Layer 3 of a small transformer language model trained on English Wikipedia (8 layers, counted from 0, width 64).
A neuron adds its activation times its output weights to the MLP's output. To switch it off is to set its activation to zero at one token and run the rest of the model.
A neuron's activation on a vector x is SiLU(gate . x) times (in . x), where the dot is the dot product.

Input weights of the MLP neurons that the questions are about. A number n stands for n times 0.0012.
n8 gate: -137 -52 79 132 72 115 -49 144 -189 -107 -208 -42 59 -23 136 -130 110 12 185 59 24 -63 -61 -150 -41 56 -106 72 19 -35 196 -26 -178 152 29 -79 -58 138 -7 0 -113 139 -137 32 -54 -110 -198 -141 0 -60 6 -44 168 -222 -23 76 85 48 85 149 -87 -15 246 90
n32 gate: 116 307 -96 -184 -28 -39 -189 188 -24 -115 155 -72 -61 -276 -132 -36 -153 53 -63 -49 103 -111 55 -154 -131 15 -161 -92 18 -99 -259 99 10 -11 -199 -20 -28 4 157 -31 14 222 31 -89 127 26 -111 -101 -24 -7 -135 -102 -28 -11 114 -97 -152 -36 95 -87 4 -186 50 107
n43 gate: 3 139 23 -42 -241 -235 92 -90 73 -119 115 -184 -63 157 -23 121 -20 -66 -21 217 171 94 -26 -178 191 -95 138 -122 72 -48 168 -33 -68 -59 -46 -25 52 -202 47 -72 -225 61 -176 -119 126 21 -104 -159 42 87 49 -14 30 -7 17 120 -10 92 33 131 -40 -109 94 -29
n70 gate: -136 -76 -60 29 13 -63 -7 -121 -316 4 14 -246 -47 13 -128 78 65 195 -21 69 -31 -10 -228 105 62 -35 -40 -63 142 -106 -62 -136 16 28 -214 -10 102 -107 127 -13 -213 -14 39 -68 -96 7 -108 -95 19 27 49 199 -94 -40 -161 101 50 104 -23 -168 30 194 10 -178
n101 gate: -88 -12 151 68 -58 -70 -235 -69 15 -159 -174 -170 187 -134 99 -189 -91 55 328 12 328 47 -68 184 215 160 -4 158 145 11 -76 96 -179 45 -27 211 99 132 -152 -84 94 -104 -7 -8 -151 49 -24 -12 -139 -55 87 -132 225 -173 -230 -43 -23 86 12 -8 -67 -44 4 -177
n132 gate: -124 -19 65 -48 -102 19 -89 -315 -62 20 -116 -304 -110 97 33 31 -67 147 95 56 -31 -73 -148 -108 -51 120 119 -49 -172 80 -229 -98 -171 76 -26 -236 -190 76 30 -34 4 -47 51 129 -23 -36 -221 116 40 238 -74 -47 -118 203 -50 -145 -87 355 -120 -45 -107 57 196 92
n168 gate: 98 59 -109 -14 -80 102 172 -205 212 74 100 19 42 -38 10 -121 -155 -40 73 66 -36 -213 -96 132 -29 -26 -121 122 111 -207 -137 63 269 11 -87 -13 -118 -11 155 -17 -107 -152 48 140 61 -180 -135 114 167 -25 -58 90 4 136 18 124 123 121 111 -48 242 -188 -43 96
n236 gate: -17 250 -73 62 111 -49 -22 225 -194 -143 18 142 -70 -38 86 -128 -41 -155 11 -87 -123 32 99 78 129 -155 -32 -128 -190 -104 109 0 62 -4 -62 -23 -52 -255 14 -110 -57 108 37 217 147 -51 0 50 0 21 -161 115 21 -207 88 -169 87 -97 142 -45 -240 -121 155 95
n248 gate: -78 -13 0 -38 -101 147 24 -85 232 189 -63 122 -122 45 -39 -73 32 -154 120 -13 -125 -221 -16 -103 67 256 0 -10 42 -76 -38 306 135 196 39 16 132 -36 33 19 23 47 54 48 24 -86 -170 47 0 -46 -29 -37 203 -75 -224 -92 82 -66 -117 -3 7 -147 109 108
n8 in: -161 -107 -41 -73 -96 33 -73 -54 -34 -107 -84 -244 19 84 8 -106 111 26 55 -49 20 122 -89 -70 54 26 -61 -145 -90 -11 -16 -170 86 90 -128 18 54 -44 -44 -57 170 124 -50 -128 121 -17 -57 -120 3 -31 -97 -82 17 161 -69 61 -27 -18 -152 51 -111 -106 -64 166
n32 in: 52 -111 21 69 117 -9 -44 134 -17 -31 72 -97 65 -75 -63 -18 -12 -25 -227 -32 49 53 54 158 -36 53 -80 82 -38 -79 126 111 -58 114 3 -48 -223 220 62 9 -116 57 128 197 -103 74 43 51 -83 149 -147 30 -62 67 -136 -98 -85 -150 47 -98 146 -72 -137 86
n43 in: -3 -106 -113 104 -16 -128 -157 111 177 53 -57 -30 75 124 -65 -108 -61 -15 72 71 155 66 -104 -263 215 13 51 6 -15 42 -6 -193 31 -69 68 105 89 56 -57 49 -203 -3 -73 18 -112 -79 55 -121 100 41 172 -110 66 174 113 44 -110 -171 -112 -126 -184 -21 -6 -61
n70 in: 39 31 -138 3 -3 -3 159 249 27 21 155 226 -85 -86 50 32 66 -66 -91 -64 29 -45 168 -154 23 -39 -54 70 -78 -22 -41 -67 -17 -113 31 -138 6 -141 74 -50 -14 26 -19 68 84 189 9 -60 104 -3 -77 -15 -3 95 -65 3 -17 -94 33 180 23 -153 -174 186
n101 in: -56 -6 -33 -90 18 106 73 -43 77 -62 -21 165 71 -120 82 118 90 48 -176 62 -168 3 142 -6 -116 226 81 -159 -44 94 127 -159 41 34 56 108 -126 -18 39 -32 39 -183 52 -181 119 -65 31 9 199 -9 -41 -116 -24 3 179 -30 133 -63 15 120 108 47 -42 118
n132 in: 58 35 16 -161 -35 58 -141 -280 -4 -49 -52 -142 -129 143 15 32 -27 202 -4 182 -101 -114 -271 -71 -16 243 130 -140 -54 158 -91 -39 -173 156 -131 -82 -184 82 125 46 -107 -124 -23 136 -92 -118 -69 103 -114 205 -42 68 -31 112 216 -122 -101 482 23 -35 -146 22 39 -57
n168 in: 111 -194 -26 -121 -54 -74 49 -51 71 36 196 257 -89 37 -34 -108 39 143 60 85 213 -185 -20 -58 -121 -15 96 160 -45 11 -28 23 20 21 -218 126 93 103 81 -8 -32 150 -11 -39 44 3 -33 -114 -45 46 11 24 -60 71 -66 -61 100 -22 -114 68 -134 -22 41 100
n236 in: 58 257 87 -57 122 48 69 37 -71 24 3 124 140 32 -63 -89 -238 -12 -84 10 0 72 -44 -39 83 -219 -131 0 -77 -69 -60 186 98 20 54 -59 -95 65 146 127 -26 0 41 150 216 105 -121 36 210 -209 82 -3 71 -38 -68 26 -81 -36 -256 -57 -101 -161 -56 50
n248 in: 121 43 83 56 45 -65 -9 39 -63 -102 104 18 43 -141 90 -3 -53 97 -140 -105 -88 184 -89 -72 26 57 -153 -159 -20 55 89 -57 53 -75 65 -33 157 74 -29 -185 -153 -6 185 -108 -97 116 98 -131 -155 75 126 -35 -134 110 3 37 -117 -117 -96 59 -69 -16 -6 -66

Output weights of the MLP neurons that the questions are about. A number n stands for n times 0.00035.
n8: -53 30 -194 -172 -119 -8 -60 -38 196 -245 106 167 -76 141 -6 166 -116 184 -305 266 10 252 -110 183 92 80 -138 60 -54 -125 13 -17 -85 49 -31 -61 -18 63 -61 5 52 -411 -269 187 79 263 235 22 -182 -23 -58 68 -19 104 223 -270 17 111 -30 -191 34 277 -48 -82
n32: 259 145 -33 77 -76 210 -287 243 -269 141 201 -96 -184 49 -146 245 -114 -16 -182 -243 -46 -6 -86 -19 -117 36 -68 55 -153 101 -358 326 72 199 -193 -80 -45 -192 -83 -82 -22 -5 -174 -85 -262 17 98 -27 81 100 -42 -127 -123 2 258 19 75 166 -108 142 -159 -260 62 -316
n43: -55 -9 -32 -253 -37 -306 -86 138 -26 78 40 312 11 148 125 -243 -122 -39 149 82 159 270 286 -160 176 -57 -90 -122 141 -8 -16 -36 -143 -165 -168 -154 148 -110 90 -84 -260 -182 -20 -39 118 -22 431 -123 82 224 341 34 -40 28 107 140 225 -108 -55 109 46 50 -6 -245
n70: 165 -76 -51 125 -3 187 -30 -199 52 229 -101 84 -12 -58 -137 -31 119 -52 95 -102 -9 -104 172 -315 -21 205 -116 233 258 -182 33 139 146 155 -96 -113 14 -2 -40 150 165 -48 102 61 -145 -125 176 -74 158 -237 -5 27 218 18 152 91 94 -100 268 -137 130 -78 -354 -27
n101: -207 -110 -206 316 -218 -216 -35 84 152 -343 15 80 -185 -57 -17 173 62 -4 -118 -42 203 139 -71 135 -61 -5 -36 -66 145 -242 213 161 159 -165 -242 118 5 -131 -55 -113 -154 -28 -110 87 -25 179 -23 -16 164 -31 33 -25 25 96 50 -4 -171 -6 14 199 -34 282 116 373
n132: 8 61 169 -124 -262 83 -393 -4 210 60 -98 -226 -175 23 244 -171 -269 326 -60 461 168 255 127 -91 194 202 -107 -151 23 22 -184 -73 -11 31 -344 -70 -88 12 58 -90 13 95 -63 -196 122 -183 113 -84 -128 -141 -136 -277 15 -89 214 -178 22 295 119 100 -182 -37 111 168
n168: -148 261 -156 -167 -26 93 144 103 -84 69 21 -306 3 -178 98 -67 303 -33 -133 -51 94 -227 -54 78 -33 -245 -242 -15 156 227 189 -110 -46 117 -25 424 -97 -103 159 39 95 -99 154 -70 -13 -109 -92 -137 -21 18 84 70 -391 -207 45 -92 -156 71 116 56 -368 107 199 -81
n236: 96 43 74 245 -2 279 -470 -47 -110 -125 -53 78 98 213 -68 -244 249 -78 64 -147 -92 24 133 101 -165 48 -119 24 143 104 48 -69 81 -200 -103 -225 26 7 -49 118 71 67 38 155 -249 79 158 10 -370 -166 -38 -1 -75 -401 127 -11 -57 299 112 -109 2 79 51 80
n248: -40 -163 -188 -231 19 -135 233 21 -13 -7 92 113 16 -216 221 134 -64 31 -298 -50 254 240 -161 121 -3 129 -220 333 61 43 -174 -177 310 78 -204 -150 45 85 50 -139 -26 -343 143 234 -149 -102 105 -191 -194 -3 132 -121 146 -178 126 -87 40 -177 -62 84 -54 146 0 79

Each question names a token from some text and the token that comes next. It shows the vector x that enters the MLP there. A number n stands for n times 0.0066.

Then comes g, the gradient of the next token's log-probability with respect to the MLP's output, scaled to length 1. A neuron's effect is roughly proportional to its activation times (output weights . g). A number n stands for n times 0.00092.

" friend", then " Sim"
x: 56 -34 -85 -152 86 -31 -25 -19 -165 -13 299 104 68 -109 15 -296 44 91 -76 33 20 147 134 -216 -173 -235 -167 -141 282 -62 13 1 -86 20 307 -44 210 -91 -37 -166 109 -137 -170 -113 -28 72 25 -32 43 -61 -2 -125 -179 -3 157 -115 197 201 -194 -12 17 -169 -258 53
g: -37 110 105 -106 110 129 45 46 3 -184 -100 113 -202 -111 36 -39 -99 33 -178 52 -105 -280 -134 397 -94 314 72 26 90 -136 70 -149 -133 -197 -28 -40 -33 -76 41 155 225 -67 -218 -74 44 97 -80 74 -79 -37 25 74 -48 6 108 135 -119 173 265 222 104 -19 270 87
Which neuron, switched off, lowers the next token's probability most? n70

"ating", then " his"
x: -104 -246 -48 127 255 -26 -87 -64 58 -151 236 51 58 -99 8 -94 5 101 126 -86 117 60 14 98 -99 -11 99 -190 199 82 -52 -47 -41 12 124 -21 138 90 234 143 315 -53 29 27 -128 1 -9 84 -5 201 -120 -75 160 43 32 155 205 255 -84 92 -100 114 -189 213
g: -35 94 26 -264 -156 157 -168 -202 -62 11 -72 -162 55 -125 -66 -252 152 133 222 68 57 -87 268 256 -6 -17 60 109 94 -100 61 -215 39 192 -159 -5 47 20 -205 14 -65 51 -93 -80 299 -104 61 34 -304 53 -204 160 -156 -125 71 -27 7 4 -14 219 78 -60 78 -161
Which two neurons, each switched off alone, lower its probability most, in order? n132, n236

"play", then " at"
x: -64 -107 -2 -8 65 -145 47 160 -124 -57 277 -19 58 -84 6 -293 -84 -13 -143 77 -47 -92 -161 -227 -15 -72 65 -2 4 81 -118 36 -14 132 177 117 293 -51 72 81 -11 -112 -162 -37 -198 -26 125 75 16 157 -202 -29 262 108 201 65 236 229 -161 29 77 -166 -183 108
g: -27 -35 -362 -257 187 52 189 171 -158 -146 210 294 -143 6 -63 -126 36 -11 -113 192 -56 2 83 149 -256 -174 123 161 121 -93 50 -52 111 -112 -100 -39 -143 -47 81 -107 113 -78 -19 -126 11 137 37 4 142 25 -53 48 -31 -238 31 186 177 176 54 -11 125 204 187 64
Which neuron, switched off, lowers the next token's probability most? n168

".\n\n", then "=="
x: 88 -38 129 -106 -19 -19 -308 283 130 -187 48 41 -60 244 7 -131 134 209 -110 232 -1 17 63 34 -6 -118 -188 -294 -22 270 93 92 9 -143 -16 48 -31 -143 -32 122 -104 14 -153 -23 -111 3 -127 35 -157 -5 93 -58 -91 -22 -143 -155 247 174 -252 -86 -30 -13 134 113
g: -189 -10 -57 -103 196 145 69 238 -5 -78 10 88 10 79 -103 120 -134 145 323 34 86 255 -127 206 -44 -145 -285 -37 13 111 18 -51 112 -145 103 66 104 -22 223 -247 178 -13 -270 159 -34 80 76 -232 -21 73 -19 227 -180 -123 110 119 138 -99 -44 -80 -24 -7 11 179
Which two neurons, each switched off alone, lower its probability most, in order? n43, n8

" ...", then " imp"
x: 197 -89 136 -137 132 85 -254 176 62 -227 134 -14 -79 61 -73 -22 -290 142 -227 145 -6 33 -78 -48 -131 -97 57 -20 94 72 52 36 -131 -13 218 -142 35 58 -73 181 -111 -62 3 -43 -30 -41 75 104 -134 13 -47 -22 -108 1 -253 22 246 273 -326 10 -9 -134 114 -7
g: -86 -141 225 7 250 111 -73 -4 63 53 219 -108 95 38 76 56 -4 -219 -187 -73 24 250 -207 -145 -25 161 -5 341 -50 -169 95 -11 -110 98 -64 130 14 185 -16 51 -33 62 -25 40 117 -40 -16 -142 19 -21 -208 38 47 39 278 -38 35 204 309 -143 -73 286 195 -69
Which neuron, switched off, lowers the next token's probability most? n132

" to", then " comple"
x: 132 -99 206 -25 51 -50 7 181 229 -150 25 9 17 81 1 -228 273 -42 -147 10 -37 138 22 -7 -49 -119 -110 -62 330 -70 32 -41 -27 85 7 17 -113 25 -176 -179 241 10 -157 -135 29 2 93 71 -285 -106 -96 -203 -91 -6 70 68 57 317 7 168 125 181 73 -34
g: 169 30 62 391 139 18 -148 171 -148 -30 -23 -271 17 43 91 91 188 -280 215 -66 -144 8 -168 -39 74 114 17 131 64 -24 81 57 155 69 -80 18 -336 162 99 107 -115 79 110 57 86 194 -47 20 117 182 -45 -54 52 19 -148 -133 20 -53 -85 -97 -343 -59 147 -93
Which neuron, switched off, raises the next token's probability most? n8

" an", then " international"
x: 177 -86 248 0 70 -6 47 177 142 47 24 -30 -7 92 -73 -75 46 -208 -226 -167 158 221 -20 49 -66 55 -98 21 311 84 -54 -18 -64 -246 -9 -61 216 196 119 -41 2 -75 -118 189 -79 -86 247 63 195 86 9 -273 97 -8 -12 -310 111 182 -317 -92 -4 -118 58 11
g: 27 75 45 47 161 167 169 -5 251 43 41 -315 52 -4 79 226 230 -54 181 -9 58 144 161 -25 -58 147 -26 -120 -76 -30 -190 -252 101 25 80 52 -61 -148 -24 -85 -59 144 94 -271 -12 -89 -42 -148 -148 47 -12 13 181 -12 162 295 -139 32 -25 -178 -108 134 -170 323
Which neuron, switched off, lowers the next token's probability most? n43

" its", then " initial"
x: 132 -53 236 193 110 113 22 149 164 -157 -34 -9 -139 33 -65 -49 225 -25 -270 11 -59 75 -84 16 -164 -103 -97 154 357 -16 -60 167 66 -154 -55 116 64 -16 62 -61 73 8 -259 218 -13 -33 -29 33 -18 4 71 -127 217 -42 161 57 236 228 -231 -220 84 45 187 91
g: 236 80 -37 -112 -14 122 -152 57 -128 127 -41 141 -48 -4 -76 -113 59 325 -169 17 -54 -29 -141 72 -112 -167 176 233 29 -38 -71 333 -163 -238 303 -7 8 86 193 -111 -159 21 123 85 101 17 -13 168 126 168 141 -165 -116 170 58 65 15 -193 -21 -235 -46 -20 26 -146
Which neuron, switched off, lowers the next token's probability most? n248

" but", then " were"
x: 100 -108 92 -34 46 35 -112 -11 221 -76 64 -15 -107 56 -120 25 -14 13 -290 114 -41 128 -51 42 -257 -199 -230 -87 220 17 39 169 -147 -42 154 39 284 -140 -38 63 -204 -37 88 70 33 -41 -63 25 -66 208 -51 -90 -209 -96 -202 187 153 269 -210 -85 -139 89 -5 -201
g: -86 -13 7 157 179 64 -37 -90 -93 151 103 -34 -37 123 202 49 -81 -16 -54 329 -196 -156 -236 -271 -64 -185 51 -61 -203 113 120 63 93 129 -171 76 98 203 -98 -105 63 -209 7 -152 228 84 39 147 20 -14 -291 -88 26 -225 -97 4 -127 214 160 -26 -13 206 12 71
Which neuron, switched off, lowers the next token's probability most? n70

" two", then " minutes"
x: 151 -165 37 -118 32 248 -98 -38 227 165 167 87 88 152 158 -2 -103 -44 -107 12 -159 62 -4 -73 -207 -83 -15 -150 98 132 -97 180 -3 -115 30 42 257 -137 -39 -100 165 155 -193 81 -83 -30 76 45 40 -10 -7 -28 125 -205 -60 21 185 261 -138 -150 157 -95 36 221
g: -151 14 248 -99 -97 -1 105 -120 -61 198 34 -59 -172 207 -268 -66 22 -78 247 -32 91 -151 223 -6 -73 -47 232 -114 -310 -47 -143 -6 -79 -43 76 268 49 -145 1 -48 195 -5 -34 253 -32 -6 240 26 142 153 -314 -118 -12 34 -104 76 33 -159 -18 -21 166 11 38 95
Which neuron, switched off, lowers the next token's probability most? n248

"ance", then " I"
x: -14 -143 -145 126 328 15 2 -28 -78 -133 314 98 -144 -102 -137 -96 227 -31 -101 119 -31 -40 -36 -33 -35 -182 -113 -37 -91 2 11 100 -37 12 102 116 268 122 89 105 160 120 38 -81 10 -97 88 1 8 10 -185 46 121 98 -122 109 285 290 -126 -5 125 0 -220 -68
g: -205 151 -181 -55 -23 191 -193 -8 44 -198 14 232 -39 134 78 -43 -49 59 49 -12 -72 111 -57 90 10 125 -6 -213 154 -59 44 53 -309 -242 106 14 -154 -464 76 44 -94 -49 22 -73 25 2 6 33 83 -228 102 230 82 40 -227 98 18 303 17 162 -20 67 -45 74
Which neuron, switched off, lowers the next token's probability most? n43

" much", then " of"
x: -20 -227 124 169 89 151 -174 21 215 77 191 -120 12 -120 41 8 6 88 -71 33 137 125 -146 -147 -54 6 109 -253 139 23 40 147 -245 -43 -47 -86 75 236 56 123 106 62 214 186 55 -191 144 -20 17 -128 28 8 -62 -17 -181 -51 299 206 -44 -155 132 30 38 -105
g: 151 -10 -259 66 -96 66 110 132 -204 84 166 3 -105 -20 -11 -82 -13 97 12 384 -106 -105 -85 -25 -40 -144 12 -216 -98 27 293 -64 3 -107 57 214 129 -199 313 46 12 138 139 -138 -77 -179 74 192 118 40 -150 -30 -181 -132 -41 54 52 -110 -31 -41 59 -34 -152 314
Which neuron, switched off, lowers the next token's probability most? n70

"ne", then "ider"
x: -67 16 -87 54 205 -1 -89 -39 14 75 306 201 -99 144 -147 -93 110 -87 7 12 -177 92 -56 117 -265 -9 234 -35 -30 129 -36 145 16 12 242 -33 104 99 150 -27 44 -95 -83 -326 -133 -79 185 -48 100 -199 179 -124 -94 81 32 50 -41 194 50 15 117 -296 -352 -125
g: 87 78 -20 -15 32 -92 -113 -30 -13 148 23 6 -75 104 92 65 -114 -97 9 -7 22 -83 -238 150 -118 68 325 109 -226 -44 160 -210 119 44 192 -85 -114 202 -109 222 -67 -125 2 -28 -219 -177 -223 21 -10 38 -221 87 199 -245 169 -9 43 -397 -66 -62 -171 -49 115 8
Which neuron, switched off, lowers the next token's probability most? n101

",", then " from"
x: -21 -42 9 -37 184 -28 -144 25 -6 -284 12 -32 -158 -47 -32 -170 -327 8 -197 16 -120 247 -127 -124 -142 -95 28 -64 224 0 -58 -147 142 -110 61 -66 178 -63 -7 1 -49 -77 -44 -104 -3 -126 23 12 -207 17 -150 70 -47 -85 -222 -80 345 262 -229 88 -94 29 62 105
g: -61 -147 -117 -120 -18 -58 78 -49 125 142 364 -65 -197 -41 276 62 37 251 133 289 -19 156 -249 -17 59 -202 262 -41 -338 118 -23 -36 25 -50 -48 40 47 160 185 -53 81 -18 124 27 21 -221 242 48 46 180 -113 -41 36 -119 -8 -18 -12 4 2 -112 95 -61 -148 93
Which two neurons, each switched off alone, lower its probability most, in order? n70, n132